Layer 9 of a small transformer language model trained on English Wikipedia (14 layers, counted from 0, width 96).
A neuron adds its activation times its output weights to the MLP's output. To switch it off is to set its activation to zero at one token and run the rest of the model.

Output weights of the MLP neurons that the questions are about. A number n stands for (n - 500) times 0.00058.
n42: 423 546 543 397 494 492 466 469 518 439 698 483 687 442 355 448 361 516 628 517 503 511 486 620 388 465 539 345 678 345 329 443 562 503 517 383 666 609 600 516 538 599 394 502 588 237 373 626 403 500 406 517 616 342 531 550 381 520 655 588 289 497 684 492 440 612 472 553 445 456 535 603 419 521 562 470 539 510 486 285 500 497 568 612 367 469 447 607 475 438 274 485 519 347 600 572
n59: 428 398 531 530 344 566 437 551 496 580 468 618 578 446 448 585 467 483 544 473 560 467 431 463 472 401 567 523 523 485 425 517 520 590 473 418 511 420 531 472 425 573 489 519 461 608 599 474 515 402 590 550 530 603 415 565 534 413 541 484 422 516 579 460 367 531 299 480 500 439 551 472 252 515 434 419 577 514 516 567 479 469 444 439 389 613 525 529 437 451 660 456 676 537 554 470
n67: 613 348 532 538 532 536 500 500 507 580 563 420 441 523 282 418 511 447 417 417 509 565 414 545 437 600 469 436 342 589 569 348 593 489 654 308 490 241 404 527 459 513 538 495 342 356 547 513 435 508 554 513 589 647 729 586 523 594 447 505 433 654 500 438 540 479 262 479 414 475 586 485 512 578 586 585 573 562 547 441 476 435 541 639 467 425 428 470 458 532 625 432 587 535 257 463
n75: 397 484 626 443 462 534 481 465 480 444 557 405 384 490 652 348 572 576 505 378 443 467 426 547 420 514 511 636 532 518 633 474 464 500 495 502 449 521 294 469 483 317 516 541 468 477 465 365 486 411 517 414 620 603 645 602 621 538 523 445 622 438 645 526 462 467 475 441 486 358 639 574 354 480 374 554 579 466 535 326 567 495 578 495 467 431 598 679 272 604 389 575 432 471 514 484
n89: 539 542 579 510 484 550 550 525 467 527 557 500 502 446 402 646 517 520 629 512 575 430 459 468 596 458 471 639 491 460 433 465 529 493 538 445 615 515 495 435 511 440 465 470 480 486 455 529 579 558 476 581 662 483 505 635 444 529 505 484 522 533 670 481 527 446 390 354 498 507 504 598 451 436 559 489 612 685 553 583 487 581 487 600 608 527 500 491 654 569 27 595 603 608 609 517
n159: 527 401 502 483 486 650 491 486 610 541 502 474 587 502 640 589 515 518 626 447 590 500 559 610 542 511 566 555 603 546 488 480 519 542 507 452 476 548 403 389 381 620 419 555 538 701 549 530 394 373 833 575 567 507 343 434 498 508 651 483 553 530 528 593 587 680 582 505 611 418 450 542 600 410 519 482 571 425 550 483 423 473 396 431 566 552 507 536 644 592 616 586 569 539 560 544
n161: 438 594 347 465 348 562 466 468 602 496 627 519 547 526 591 482 487 474 471 490 500 449 580 397 531 521 726 444 424 417 431 542 436 598 480 585 579 550 513 569 429 453 516 421 547 542 625 538 451 620 481 495 446 344 532 505 429 383 547 624 347 376 481 468 622 621 424 637 389 639 488 471 456 524 539 385 558 382 454 557 610 377 469 455 644 502 518 323 437 420 602 412 502 516 564 521
n168: 511 565 574 604 479 726 542 674 445 538 556 452 462 598 645 354 545 509 341 490 449 462 526 385 411 498 400 520 426 529 480 464 443 464 505 613 415 578 301 625 428 427 431 564 475 654 454 509 404 493 471 387 542 502 541 529 443 487 412 619 542 338 500 489 545 536 496 563 563 462 426 478 684 462 581 447 365 524 378 505 485 639 483 575 449 600 573 562 488 594 459 529 448 421 485 511
n178: 445 488 463 509 497 489 555 695 586 538 596 343 417 610 652 452 512 342 415 620 546 439 531 652 624 628 602 512 479 410 443 457 396 343 365 590 500 512 348 439 373 378 586 591 627 359 416 500 593 418 257 506 447 402 525 488 470 513 531 693 560 578 369 348 605 614 412 514 466 608 400 497 492 617 611 758 539 649 497 517 557 511 469 462 425 461 587 513 382 606 489 506 530 600 460 550
n215: 676 454 467 513 423 570 509 635 463 420 239 440 531 441 540 446 381 575 522 560 572 524 558 492 439 413 581 661 460 555 631 601 541 416 419 430 403 481 539 587 427 424 464 546 418 572 491 534 507 548 514 415 564 694 612 461 498 579 330 378 465 507 357 662 515 528 650 450 512 431 576 474 255 569 503 363 525 305 256 505 585 459 435 555 532 500 483 483 487 561 466 397 544 471 430 533
n241: 430 607 392 581 469 491 640 487 293 697 458 417 554 656 568 671 633 569 316 592 527 497 503 560 595 387 473 590 549 259 378 568 528 393 298 523 671 256 624 589 470 446 648 428 513 529 468 473 562 657 425 611 342 664 634 545 527 508 472 512 600 368 442 500 470 522 418 605 357 434 557 471 458 486 314 612 475 602 528 551 549 381 494 617 449 781 714 509 488 609 559 487 618 521 617 518
n265: 490 583 581 605 458 424 544 549 467 449 376 358 316 492 569 699 574 475 510 400 309 471 420 466 433 544 406 697 588 505 480 650 509 497 455 401 550 506 529 326 485 553 477 496 444 273 645 385 392 299 500 439 486 471 455 473 550 461 372 435 511 455 666 381 500 607 687 370 644 453 398 493 594 542 528 532 426 596 492 590 524 522 479 409 542 523 536 432 426 464 493 674 623 530 602 626
n323: 428 643 311 623 590 410 603 309 409 572 540 561 479 676 544 456 506 316 707 539 394 626 473 512 571 395 462 606 432 164 581 534 428 558 430 503 310 440 575 618 474 377 578 409 446 491 478 443 607 516 537 590 407 488 549 476 543 513 425 491 491 437 488 653 420 494 656 641 470 503 494 373 518 414 400 646 503 507 506 570 470 401 440 552 432 605 408 592 515 411 235 485 465 662 318 694
n331: 381 609 696 489 546 538 529 518 587 534 378 465 436 381 492 448 476 633 488 562 525 481 533 429 575 524 503 420 601 529 525 570 571 348 401 477 597 481 531 353 466 475 492 461 590 452 424 409 575 508 387 517 623 453 374 563 451 480 289 523 511 534 621 352 583 356 404 495 677 581 415 403 381 539 480 611 689 744 579 523 446 476 484 566 485 492 624 553 673 454 593 442 441 524 525 405
n346: 614 312 495 505 630 513 401 461 481 451 476 330 558 430 492 553 450 443 596 413 469 534 428 593 526 389 552 470 514 492 510 512 502 649 648 587 488 506 523 365 600 420 477 599 760 722 457 458 473 432 465 667 467 521 738 360 455 440 416 503 456 458 550 372 398 529 424 633 445 619 592 426 372 589 497 527 393 570 436 474 416 594 517 511 653 566 459 400 500 451 298 452 585 413 466 515
n359: 536 530 466 571 403 452 531 551 528 374 444 542 474 378 540 448 633 493 617 562 533 408 543 350 495 284 657 489 498 518 596 568 521 623 448 416 557 459 379 616 466 362 439 341 358 600 431 561 633 401 372 435 575 563 419 508 656 452 603 508 600 607 569 567 507 652 563 543 611 566 583 609 289 447 490 411 384 537 495 466 559 599 638 529 529 503 555 433 560 523 583 463 540 412 595 562

Each question names a token from some text and the token that comes next. It shows the activations a of the neurons there, in the order above. A number n stands for (n - 500) times 0.047.

Then comes g, the gradient of the next token's log-probability with respect to the MLP's output, scaled to length 1. A neuron's effect is roughly proportional to its activation times (output weights . g). A number n stands for (n - 500) times 0.00076.

"tic", then "ing"
a: 458 526 501 505 505 570 518 471 499 514 508 500 518 473 499 491
g: 636 716 480 391 747 745 549 395 284 314 675 447 431 294 600 520 501 525 478 312 543 553 568 582 536 529 359 537 287 592 550 647 399 481 625 447 811 528 457 581 443 377 624 585 621 552 605 705 304 368 600 415 472 741 616 390 478 347 393 490 421 470 260 254 780 383 699 534 677 298 416 504 620 435 714 412 632 560 524 506 351 494 393 681 570 424 495 643 531 614 438 240 685 445 811 422
Which neuron, switched off, lowers the next token's probability most? n159

"ive", then " "
a: 512 624 502 675 508 462 467 526 759 506 492 328 487 655 490 496
g: 327 480 453 568 519 301 630 385 535 447 339 554 537 221 436 540 304 832 586 615 272 787 502 188 438 364 681 283 410 536 729 404 601 412 523 377 402 552 376 528 676 569 375 485 313 399 456 584 367 415 437 217 638 578 608 407 616 617 390 586 598 471 712 341 349 559 372 649 389 352 524 518 466 544 622 619 507 267 431 674 472 309 724 434 711 626 520 575 277 407 519 490 396 460 333 571
Which neuron, switched off, lowers the next token's probability most? n75

"f", then "ur"
a: 503 551 513 473 512 463 530 512 569 508 499 504 491 543 489 494
g: 670 471 262 583 354 482 607 649 618 648 368 234 439 546 794 531 425 499 476 420 638 254 374 583 324 651 471 583 497 474 387 434 351 530 584 666 684 517 399 515 416 640 556 715 490 723 307 746 471 253 719 310 658 556 466 398 449 290 403 431 638 471 751 518 639 452 652 609 266 540 360 190 627 434 652 555 522 504 340 671 482 507 479 534 658 332 471 688 327 392 436 565 409 354 617 513
Which two neurons, each switched off alone, lower its probability most, in order? n178, n168

" ", then "1"
a: 499 484 501 495 499 497 498 439 512 490 500 507 507 492 438 571
g: 411 484 342 557 685 275 401 396 555 761 505 384 282 654 484 632 533 345 718 736 489 356 337 488 532 575 371 311 613 336 705 472 484 490 289 495 652 362 762 431 443 634 379 518 421 571 600 610 482 420 798 576 689 631 412 370 303 282 715 474 633 627 689 293 398 384 424 619 468 530 707 288 495 508 638 387 524 750 600 362 656 532 621 672 533 588 348 531 470 394 487 478 506 670 584 314
Which neuron, switched off, lowers the next token's probability most? n168

"3", then ","
a: 502 702 500 496 495 549 499 501 497 773 501 515 490 488 501 500
g: 433 532 708 365 354 333 484 399 418 680 303 530 370 220 552 745 498 495 396 487 349 554 543 420 574 496 289 521 358 589 524 514 695 471 727 433 442 423 429 446 532 562 716 582 771 501 653 500 120 544 435 486 674 709 663 724 520 217 523 313 659 591 443 567 449 673 472 441 528 366 681 540 472 411 607 514 532 479 575 805 673 697 545 702 780 634 578 590 440 533 459 640 713 432 586 456
Which neuron, switched off, lowers the next token's probability most? n59

" La", then "s"
a: 516 510 501 492 514 507 502 500 513 504 500 531 519 499 500 538
g: 624 594 509 369 720 249 617 275 679 645 596 431 484 481 325 369 501 607 729 390 421 264 373 690 493 503 555 484 593 481 538 591 595 723 690 448 124 607 440 513 408 532 455 518 214 475 598 362 558 390 435 597 737 563 436 497 517 521 469 336 613 686 489 741 282 413 492 366 465 676 423 696 501 785 419 331 236 588 336 438 618 479 396 417 436 667 702 408 572 577 422 572 630 370 389 342
Which neuron, switched off, lowers the next token's probability most? n359

" ", then "familiar"
a: 494 501 503 499 495 491 500 509 500 490 500 501 499 479 272 506
g: 532 489 593 502 473 350 599 657 584 259 667 405 573 310 317 339 625 540 448 694 702 334 627 207 517 390 370 289 529 526 281 638 426 380 420 403 501 557 375 576 392 425 344 746 516 768 531 594 555 450 595 376 373 682 285 494 294 477 498 511 398 470 400 499 748 559 481 384 322 542 687 286 616 472 445 550 563 504 528 332 365 654 754 717 526 382 497 469 537 516 612 505 808 604 845 552
Which neuron, switched off, lowers the next token's probability most? n346

".", then " In"
a: 495 503 489 497 309 552 487 500 504 501 497 618 504 496 500 546
g: 426 465 400 256 534 371 830 691 440 497 495 639 313 374 712 419 677 402 402 632 650 579 521 420 262 476 624 451 400 445 416 524 345 842 551 461 678 490 656 346 144 515 565 382 570 601 708 614 464 353 403 532 420 575 878 494 577 328 368 514 597 497 304 456 540 390 524 395 270 383 593 629 569 330 355 391 345 351 528 456 438 640 488 451 653 411 226 545 482 460 480 547 576 402 475 284
Which neuron, switched off, lowers the next token's probability most? n89

"dor", then " explain"
a: 495 516 502 532 502 403 464 482 516 510 492 515 495 494 495 499
g: 610 730 385 651 490 632 402 600 778 259 696 378 650 246 406 760 770 341 589 549 564 435 457 310 492 722 625 329 404 541 396 468 408 225 377 344 184 727 563 454 425 496 346 604 457 538 430 435 444 244 503 480 499 474 395 576 502 429 584 510 300 342 539 440 606 390 659 464 344 482 543 755 585 401 536 551 434 371 485 529 299 560 515 540 301 497 285 660 496 466 689 744 464 613 501 376
Which neuron, switched off, raises the next token's probability most? n159

":", then "0"
a: 515 501 487 500 496 525 496 482 510 495 377 490 539 504 480 498
g: 342 398 383 568 318 522 498 495 520 445 583 301 386 602 520 277 308 404 524 272 273 660 416 721 495 311 537 424 589 437 302 362 534 333 493 204 379 413 608 512 611 367 420 600 532 510 640 389 561 537 607 408 703 451 322 466 631 334 575 688 141 540 633 648 666 413 429 604 450 544 637 630 463 378 574 316 495 744 515 318 563 518 446 482 748 441 471 616 371 344 341 833 689 325 419 387
Which neuron, switched off, lowers the next token's probability most? n241

".", then " F"
a: 491 503 489 499 215 558 489 504 505 501 495 595 499 497 496 525
g: 415 313 517 717 691 480 504 328 558 569 709 454 495 429 405 336 344 470 312 431 451 588 363 385 386 278 520 567 393 558 558 558 548 273 512 552 332 511 579 457 580 487 663 526 400 413 525 562 344 454 501 381 728 317 555 171 472 659 423 598 428 241 701 436 171 474 618 139 573 481 605 622 408 418 482 363 452 508 579 451 403 542 476 594 353 471 181 565 385 846 466 836 475 419 506 581
Which neuron, switched off, lowers the next token's probability most? n265

"\n", then "=="
a: 498 502 485 501 392 547 495 501 505 506 500 600 501 502 520 532
g: 229 642 340 441 427 319 299 466 457 412 406 641 534 297 406 696 480 670 400 589 580 272 441 486 412 697 362 367 279 347 531 539 406 317 607 545 631 633 490 566 430 507 522 459 465 589 664 670 654 688 539 372 449 211 251 480 706 595 608 443 351 511 200 482 405 724 635 628 686 651 647 645 539 462 472 711 486 528 796 428 329 262 531 544 388 329 486 466 458 559 624 340 286 537 510 495
Which neuron, switched off, lowers the next token's probability most? n89

"&", then "E"
a: 501 500 499 430 513 454 424 497 501 417 499 494 625 503 491 509
g: 848 806 427 435 464 410 635 199 501 531 280 355 825 597 616 514 366 454 613 526 558 630 593 134 423 722 428 478 373 488 578 376 539 544 661 523 427 207 441 624 240 431 605 539 486 582 439 508 749 623 493 712 657 455 657 427 405 475 724 487 487 418 520 340 421 458 695 596 436 428 273 377 517 531 633 521 356 640 482 562 527 509 684 468 472 377 501 507 712 576 640 689 360 537 609 466
Which neuron, switched off, lowers the next token's probability most? n323

" Wyoming", then " co"
a: 499 567 500 499 501 489 445 492 491 498 501 506 500 517 500 505
g: 377 390 330 361 606 478 668 360 589 560 402 627 497 404 515 430 438 673 747 380 485 563 490 324 378 255 754 393 587 364 601 310 635 489 519 448 715 562 431 507 759 481 297 390 447 532 375 598 250 669 672 683 502 653 720 431 591 464 431 476 538 370 748 545 387 425 345 632 353 391 427 411 460 544 296 393 664 482 758 673 272 541 444 275 592 487 353 457 611 562 433 679 543 293 226 339
Which neuron, switched off, lowers the next token's probability most? n59

" low", then "-"
a: 507 643 504 499 495 577 509 500 522 563 500 501 495 569 504 500
g: 719 260 467 374 466 509 476 719 855 232 408 565 581 425 524 490 579 413 369 594 580 611 566 359 517 421 255 325 358 530 490 580 370 798 439 477 518 573 695 699 438 320 415 455 651 450 323 377 476 501 712 783 676 142 441 736 374 522 601 516 704 554 386 543 357 470 567 723 505 587 313 558 470 527 467 462 454 528 493 571 415 485 421 602 763 494 669 548 379 279 332 603 509 523 661 519
Which neuron, switched off, raises the next token's probability most? n59

" in", then " the"
a: 508 522 494 494 496 519 496 499 516 557 505 534 507 500 505 971
g: 540 598 708 283 670 643 621 464 622 591 234 223 616 543 442 455 558 709 544 530 645 638 336 563 551 393 333 405 423 474 400 635 657 518 542 668 277 644 418 518 209 434 590 579 615 650 318 340 454 693 705 586 686 565 321 480 451 400 604 621 563 314 200 640 692 467 540 510 600 379 366 493 459 384 602 481 698 608 533 388 488 610 654 541 712 484 291 372 717 696 527 638 541 743 548 580
Which neuron, switched off, raises the next token's probability most? n359

" listing", then ":"
a: 517 493 503 507 503 499 502 501 505 492 500 537 505 516 479 504
g: 468 588 676 318 735 586 217 684 258 214 443 579 504 435 629 757 473 263 593 632 530 446 422 476 626 352 659 494 198 416 396 456 435 820 419 625 440 459 192 363 596 492 472 368 417 525 686 398 632 459 453 434 240 492 475 469 664 627 732 472 394 465 271 539 467 439 534 475 554 469 567 429 577 424 457 644 669 602 500 512 278 564 380 459 646 388 456 359 378 643 635 416 420 631 662 748
Which neuron, switched off, raises the next token's probability most? n42

" ", then "yard"
a: 495 494 500 499 492 536 500 516 502 497 504 512 499 458 369 494
g: 651 485 741 494 474 603 618 720 361 361 587 349 453 709 586 650 737 687 684 416 306 442 403 638 239 770 444 544 391 637 710 389 481 506 491 340 187 639 566 399 524 453 680 465 547 342 375 425 474 502 435 627 407 605 463 345 464 541 350 637 602 614 681 660 391 382 520 499 357 221 410 548 477 404 465 501 290 613 464 442 751 669 430 358 493 459 220 391 440 427 607 340 530 388 594 222
Which neuron, switched off, raises the next token's probability most? n346

" state", then " of"
a: 503 582 496 499 495 535 503 500 502 583 503 537 499 620 494 492
g: 415 782 421 538 350 380 234 315 408 441 382 574 680 710 447 255 631 540 560 666 517 430 580 578 604 390 410 596 689 575 412 553 516 377 752 501 254 540 399 592 405 658 521 150 646 410 359 781 462 693 565 293 516 597 338 285 495 582 522 428 470 453 690 791 607 597 533 484 384 386 337 541 434 539 532 587 565 647 425 379 429 523 436 560 588 699 576 645 450 447 238 561 617 197 584 493
Which neuron, switched off, lowers the next token's probability most? n215

" have", then " about"
a: 504 496 492 495 498 526 527 503 509 468 501 490 500 467 497 511
g: 435 649 472 572 400 543 605 218 469 614 622 428 573 525 355 450 754 594 629 294 455 751 669 444 578 564 556 514 401 391 790 716 506 509 538 636 505 449 56 559 398 592 521 230 553 572 524 460 546 697 237 335 514 524 618 472 420 524 236 311 320 586 515 555 587 696 335 611 715 652 484 469 397 511 610 603 538 524 425 335 403 574 660 150 405 582 331 644 514 666 557 534 417 583 546 558
Which neuron, switched off, raises the next token's probability most? n331

" in", then " Your"
a: 489 610 495 486 496 543 494 500 509 499 500 467 501 494 504 961
g: 562 554 491 465 653 781 516 145 583 504 558 505 512 215 519 474 489 508 306 571 639 553 322 436 642 477 535 448 250 602 605 669 511 664 507 715 377 708 535 636 292 354 367 626 613 380 197 446 500 583 701 617 442 699 440 394 440 485 693 431 602 375 384 621 641 281 692 500 276 389 469 283 465 472 514 483 831 550 419 444 495 661 469 686 578 475 606 501 674 733 508 631 651 476 613 369
Which neuron, switched off, raises the next token's probability most? n359

"d", then " from"
a: 502 537 492 500 500 509 568 490 526 502 503 507 502 536 490 500
g: 354 700 191 172 532 402 629 467 428 174 532 535 783 545 667 553 651 498 639 448 664 387 437 250 545 667 274 575 444 387 507 464 466 442 706 428 425 302 414 454 634 339 592 359 488 533 598 687 636 787 424 504 551 448 646 308 540 565 375 486 588 304 489 620 309 380 697 570 459 733 672 463 474 485 543 431 672 498 484 531 702 387 578 487 355 645 471 482 487 594 475 494 793 711 618 563
Which neuron, switched off, raises the next token's probability most? n331

" return", then " to"
a: 503 503 482 506 500 516 488 503 488 485 509 510 504 370 492 500
g: 720 397 355 367 498 381 681 648 422 175 378 757 623 492 611 485 517 164 590 663 458 245 427 496 681 348 305 414 476 546 622 437 455 413 363 630 486 526 564 311 339 624 425 748 503 551 587 558 545 388 690 481 479 343 332 279 377 451 761 533 403 309 370 363 532 381 629 379 458 514 553 630 448 322 386 566 514 406 739 459 390 547 453 729 424 466 831 412 578 503 524 527 637 452 367 710
Which neuron, switched off, lowers the next token's probability most? n331

".", then " When"
a: 491 504 490 495 304 549 487 500 503 502 496 649 506 495 504 533
g: 494 349 417 446 558 699 635 413 229 396 697 316 384 518 398 606 637 519 736 655 410 437 654 495 560 650 453 519 296 326 454 487 295 357 468 464 464 632 551 414 413 647 421 410 410 565 538 477 548 500 397 407 709 682 649 424 288 432 501 652 553 456 569 294 792 28 523 416 204 431 372 420 434 446 479 420 332 521 319 222 580 735 619 687 426 359 522 452 702 490 583 585 609 541 575 517
Which neuron, switched off, raises the next token's probability most? n89

" Nan", then "dor"
a: 480 512 497 564 515 500 462 495 502 505 492 518 503 499 500 494
g: 539 713 514 651 307 706 379 274 486 755 516 478 379 349 751 446 510 575 480 685 400 291 500 570 319 423 271 443 478 390 345 435 600 662 510 365 280 616 522 669 477 333 343 244 417 408 509 509 623 511 660 450 589 503 557 546 484 599 643 403 411 389 554 515 694 700 503 766 252 414 465 383 460 503 218 494 361 462 410 458 433 613 384 262 771 384 346 562 631 517 640 583 273 611 441 264
Which neuron, switched off, lowers the next token's probability most? n75

" ", then "3"
a: 501 504 503 504 505 518 502 458 509 518 499 503 497 500 412 497
g: 364 451 711 634 311 361 393 702 241 463 773 745 592 515 600 433 427 337 552 399 401 707 562 472 466 609 311 397 546 654 885 294 374 595 542 504 289 590 454 491 429 638 671 508 451 537 540 644 583 548 632 631 608 519 587 628 414 629 376 573 427 528 522 413 569 483 506 386 720 433 445 746 667 674 427 451 489 718 165 626 288 579 436 458 202 567 472 701 351 433 687 446 490 541 557 493
Which neuron, switched off, lowers the next token's probability most? n346

"al", then " Ex"
a: 497 698 500 502 506 498 485 501 489 561 501 640 496 493 491 477
g: 470 434 630 362 406 653 225 493 562 555 640 323 746 471 641 455 497 709 233 478 449 663 358 681 588 271 690 472 190 600 712 903 465 580 387 548 244 623 660 476 599 489 624 510 534 480 477 744 399 353 437 246 726 650 746 494 588 470 472 582 574 385 600 613 516 640 428 514 522 709 499 716 448 705 544 381 487 558 377 513 558 475 390 625 495 376 616 625 349 576 549 594 422 467 444 543
Which neuron, switched off, lowers the next token's probability most? n215

".", then " By"
a: 481 504 489 496 258 548 489 500 505 503 497 649 504 496 497 527
g: 453 516 429 366 548 628 806 520 314 510 396 741 345 493 685 329 442 293 764 542 493 409 484 620 440 691 637 538 580 342 664 436 508 382 551 279 400 460 523 414 405 646 441 326 583 423 521 375 513 549 430 407 696 638 428 428 141 475 311 617 645 319 588 441 412 228 538 304 436 501 689 364 410 595 590 224 111 550 663 553 422 661 569 549 428 409 464 442 382 700 373 419 393 402 617 487
Which neuron, switched off, raises the next token's probability most? n89

" Al", then "ive"
a: 494 513 502 503 502 493 508 493 503 493 494 363 512 498 475 498
g: 444 637 561 449 689 658 499 416 429 672 677 575 665 702 455 480 478 453 439 526 663 421 597 505 606 382 534 593 262 728 317 538 545 477 560 181 642 298 420 490 533 618 383 398 658 666 487 559 382 551 555 184 506 429 283 452 335 335 613 787 384 708 609 679 536 460 444 666 433 698 457 344 635 390 603 547 591 602 603 532 231 323 521 572 710 538 667 537 574 613 387 355 145 416 531 654
Which neuron, switched off, lowers the next token's probability most? n265

" while", then " La"
a: 456 503 501 500 385 533 548 507 504 499 498 505 495 499 491 489
g: 627 496 335 508 709 294 554 548 510 454 453 461 566 564 511 347 271 431 569 331 451 385 373 737 694 616 402 511 485 634 534 439 500 664 193 715 469 271 431 419 606 620 717 669 280 420 637 386 345 369 567 574 411 451 612 426 601 362 406 655 744 293 489 566 529 477 664 186 323 379 425 446 729 533 417 259 527 352 535 441 398 385 589 553 285 692 556 499 434 351 360 500 324 512 782 352
Which neuron, switched off, lowers the next token's probability most? n89

" is", then " cap"
a: 501 499 490 506 505 498 649 516 503 481 503 512 501 497 504 497
g: 492 421 469 667 282 324 399 475 589 697 315 628 518 353 368 384 745 586 491 430 658 488 266 189 366 296 455 569 467 321 658 536 529 520 571 418 519 679 538 355 457 505 678 361 535 650 391 429 277 723 564 278 553 502 489 528 332 636 471 892 627 418 399 567 470 513 546 486 745 733 421 769 498 432 581 508 357 410 730 513 584 575 391 638 499 288 307 337 481 454 409 628 406 318 386 457
Which neuron, switched off, lowers the next token's probability most? n161

".", then " However"
a: 482 502 489 499 208 553 491 502 505 500 497 577 500 496 493 511
g: 500 382 348 654 326 730 666 692 277 359 502 317 523 487 349 457 608 402 572 637 605 470 661 643 508 483 605 458 645 580 347 498 354 185 406 373 480 690 417 339 460 565 470 326 496 478 553 398 560 469 551 435 499 431 544 875 122 498 512 609 580 508 409 281 422 355 582 404 458 423 536 469 584 315 587 600 194 692 477 235 255 660 578 611 283 288 409 318 429 482 460 388 612 448 484 500
Which neuron, switched off, raises the next token's probability most? n89

"nie", then " James"
a: 492 504 470 511 507 441 456 554 528 504 500 505 502 511 491 503
g: 497 348 536 373 653 515 122 399 472 663 491 250 541 625 571 473 382 490 571 734 356 434 373 633 217 612 705 733 595 236 793 544 760 427 459 601 479 258 474 506 676 672 597 327 424 497 774 461 733 545 460 462 528 469 301 450 620 527 412 596 404 421 423 384 465 421 487 424 437 745 617 787 448 559 576 406 619 462 413 471 459 257 387 640 647 532 409 336 441 577 631 409 548 534 464 418
Which neuron, switched off, raises the next token's probability most? n168

" electricity", then " across"
a: 502 536 499 502 500 512 490 505 491 554 503 499 493 506 497 501
g: 575 689 485 624 694 470 319 392 634 398 521 440 420 493 452 428 591 451 427 367 693 414 681 547 125 776 744 530 477 440 571 479 731 441 446 555 315 433 402 468 264 421 410 224 517 585 411 565 681 564 414 474 385 382 539 877 432 504 394 504 500 573 595 621 773 504 513 492 505 660 217 499 553 405 504 575 621 467 402 470 803 307 894 320 451 377 470 523 475 436 543 420 555 604 374 552
Which neuron, switched off, raises the next token's probability most? n59

" (", then "D"
a: 491 510 493 512 523 526 492 500 507 493 501 503 505 525 416 495
g: 452 489 331 474 521 571 447 494 424 391 362 619 509 536 701 452 449 409 338 390 509 693 711 514 729 343 375 617 787 580 298 429 594 310 461 398 586 373 432 251 576 757 482 397 565 392 249 455 346 728 560 343 315 282 536 424 753 555 638 598 643 227 397 673 399 250 637 462 636 379 673 645 492 428 566 649 490 426 304 464 435 654 700 386 499 460 410 238 430 585 554 389 448 477 698 584
Which neuron, switched off, lowers the next token's probability most? n346

" ", then "wind"
a: 499 499 502 506 500 524 495 517 502 596 502 518 498 494 357 503
g: 696 490 453 382 506 502 694 458 192 416 601 437 502 580 280 365 376 551 520 477 176 450 404 511 284 441 566 598 282 663 322 468 812 479 333 746 474 575 256 536 486 631 495 540 524 505 491 402 560 530 460 492 472 604 361 476 312 621 679 671 495 521 438 403 661 392 461 513 521 424 550 219 421 721 563 165 523 549 339 659 650 262 589 536 344 622 317 608 331 434 466 494 498 277 641 760
Which neuron, switched off, lowers the next token's probability most? n215

".", then " The"
a: 491 503 489 496 282 556 491 501 501 501 497 594 502 497 500 531
g: 404 597 461 525 468 632 460 440 368 342 603 493 252 552 612 527 641 645 653 708 586 550 485 441 624 266 214 382 461 453 555 666 704 439 688 792 383 383 519 689 439 590 485 366 157 478 655 426 498 592 532 503 740 404 603 662 463 603 339 371 501 469 465 369 736 484 347 736 752 320 513 468 625 358 393 636 477 300 523 375 467 438 680 546 657 454 250 419 662 414 470 537 419 695 580 248
Which neuron, switched off, raises the next token's probability most? n89

"il", then " fuel"
a: 511 496 503 504 508 487 502 505 544 326 490 497 493 531 472 509
g: 499 498 650 370 463 465 393 637 113 608 467 256 376 271 569 563 514 443 447 589 522 839 349 450 478 289 649 476 226 379 417 396 454 378 456 499 668 511 447 558 670 533 545 555 593 549 565 519 422 493 683 551 470 431 646 476 462 551 498 540 399 345 800 421 431 515 490 693 399 189 696 219 574 573 498 332 650 597 409 774 190 658 495 631 359 440 500 624 487 666 529 520 669 742 566 461
Which neuron, switched off, raises the next token's probability most? n346

"e", then "at"
a: 505 499 311 509 499 504 511 509 504 495 500 520 498 501 512 499
g: 460 390 512 523 514 618 390 626 234 574 516 399 423 571 723 516 193 789 485 376 682 630 630 636 346 448 547 603 402 419 265 278 531 453 296 384 493 334 432 448 417 534 351 559 684 660 308 330 623 424 224 533 237 516 345 343 473 623 875 510 476 537 335 278 401 497 468 519 363 666 414 609 618 566 486 220 504 282 426 491 618 428 666 419 524 344 633 555 430 478 456 432 410 508 671 399
Which neuron, switched off, lowers the next token's probability most? n67

" sub", then "si"
a: 494 481 499 499 484 543 505 515 508 516 501 490 487 495 349 493
g: 442 524 594 382 627 366 627 198 426 383 610 393 451 603 558 419 534 359 509 338 716 411 663 427 609 770 355 632 455 474 629 523 699 747 559 615 347 437 751 370 514 389 744 441 349 610 775 204 543 573 487 251 501 622 563 590 395 657 518 245 465 633 467 658 393 570 629 474 476 363 182 550 636 586 593 480 416 670 297 395 413 469 311 391 367 719 564 561 548 471 452 601 610 499 631 661
Which neuron, switched off, lowers the next token's probability most? n346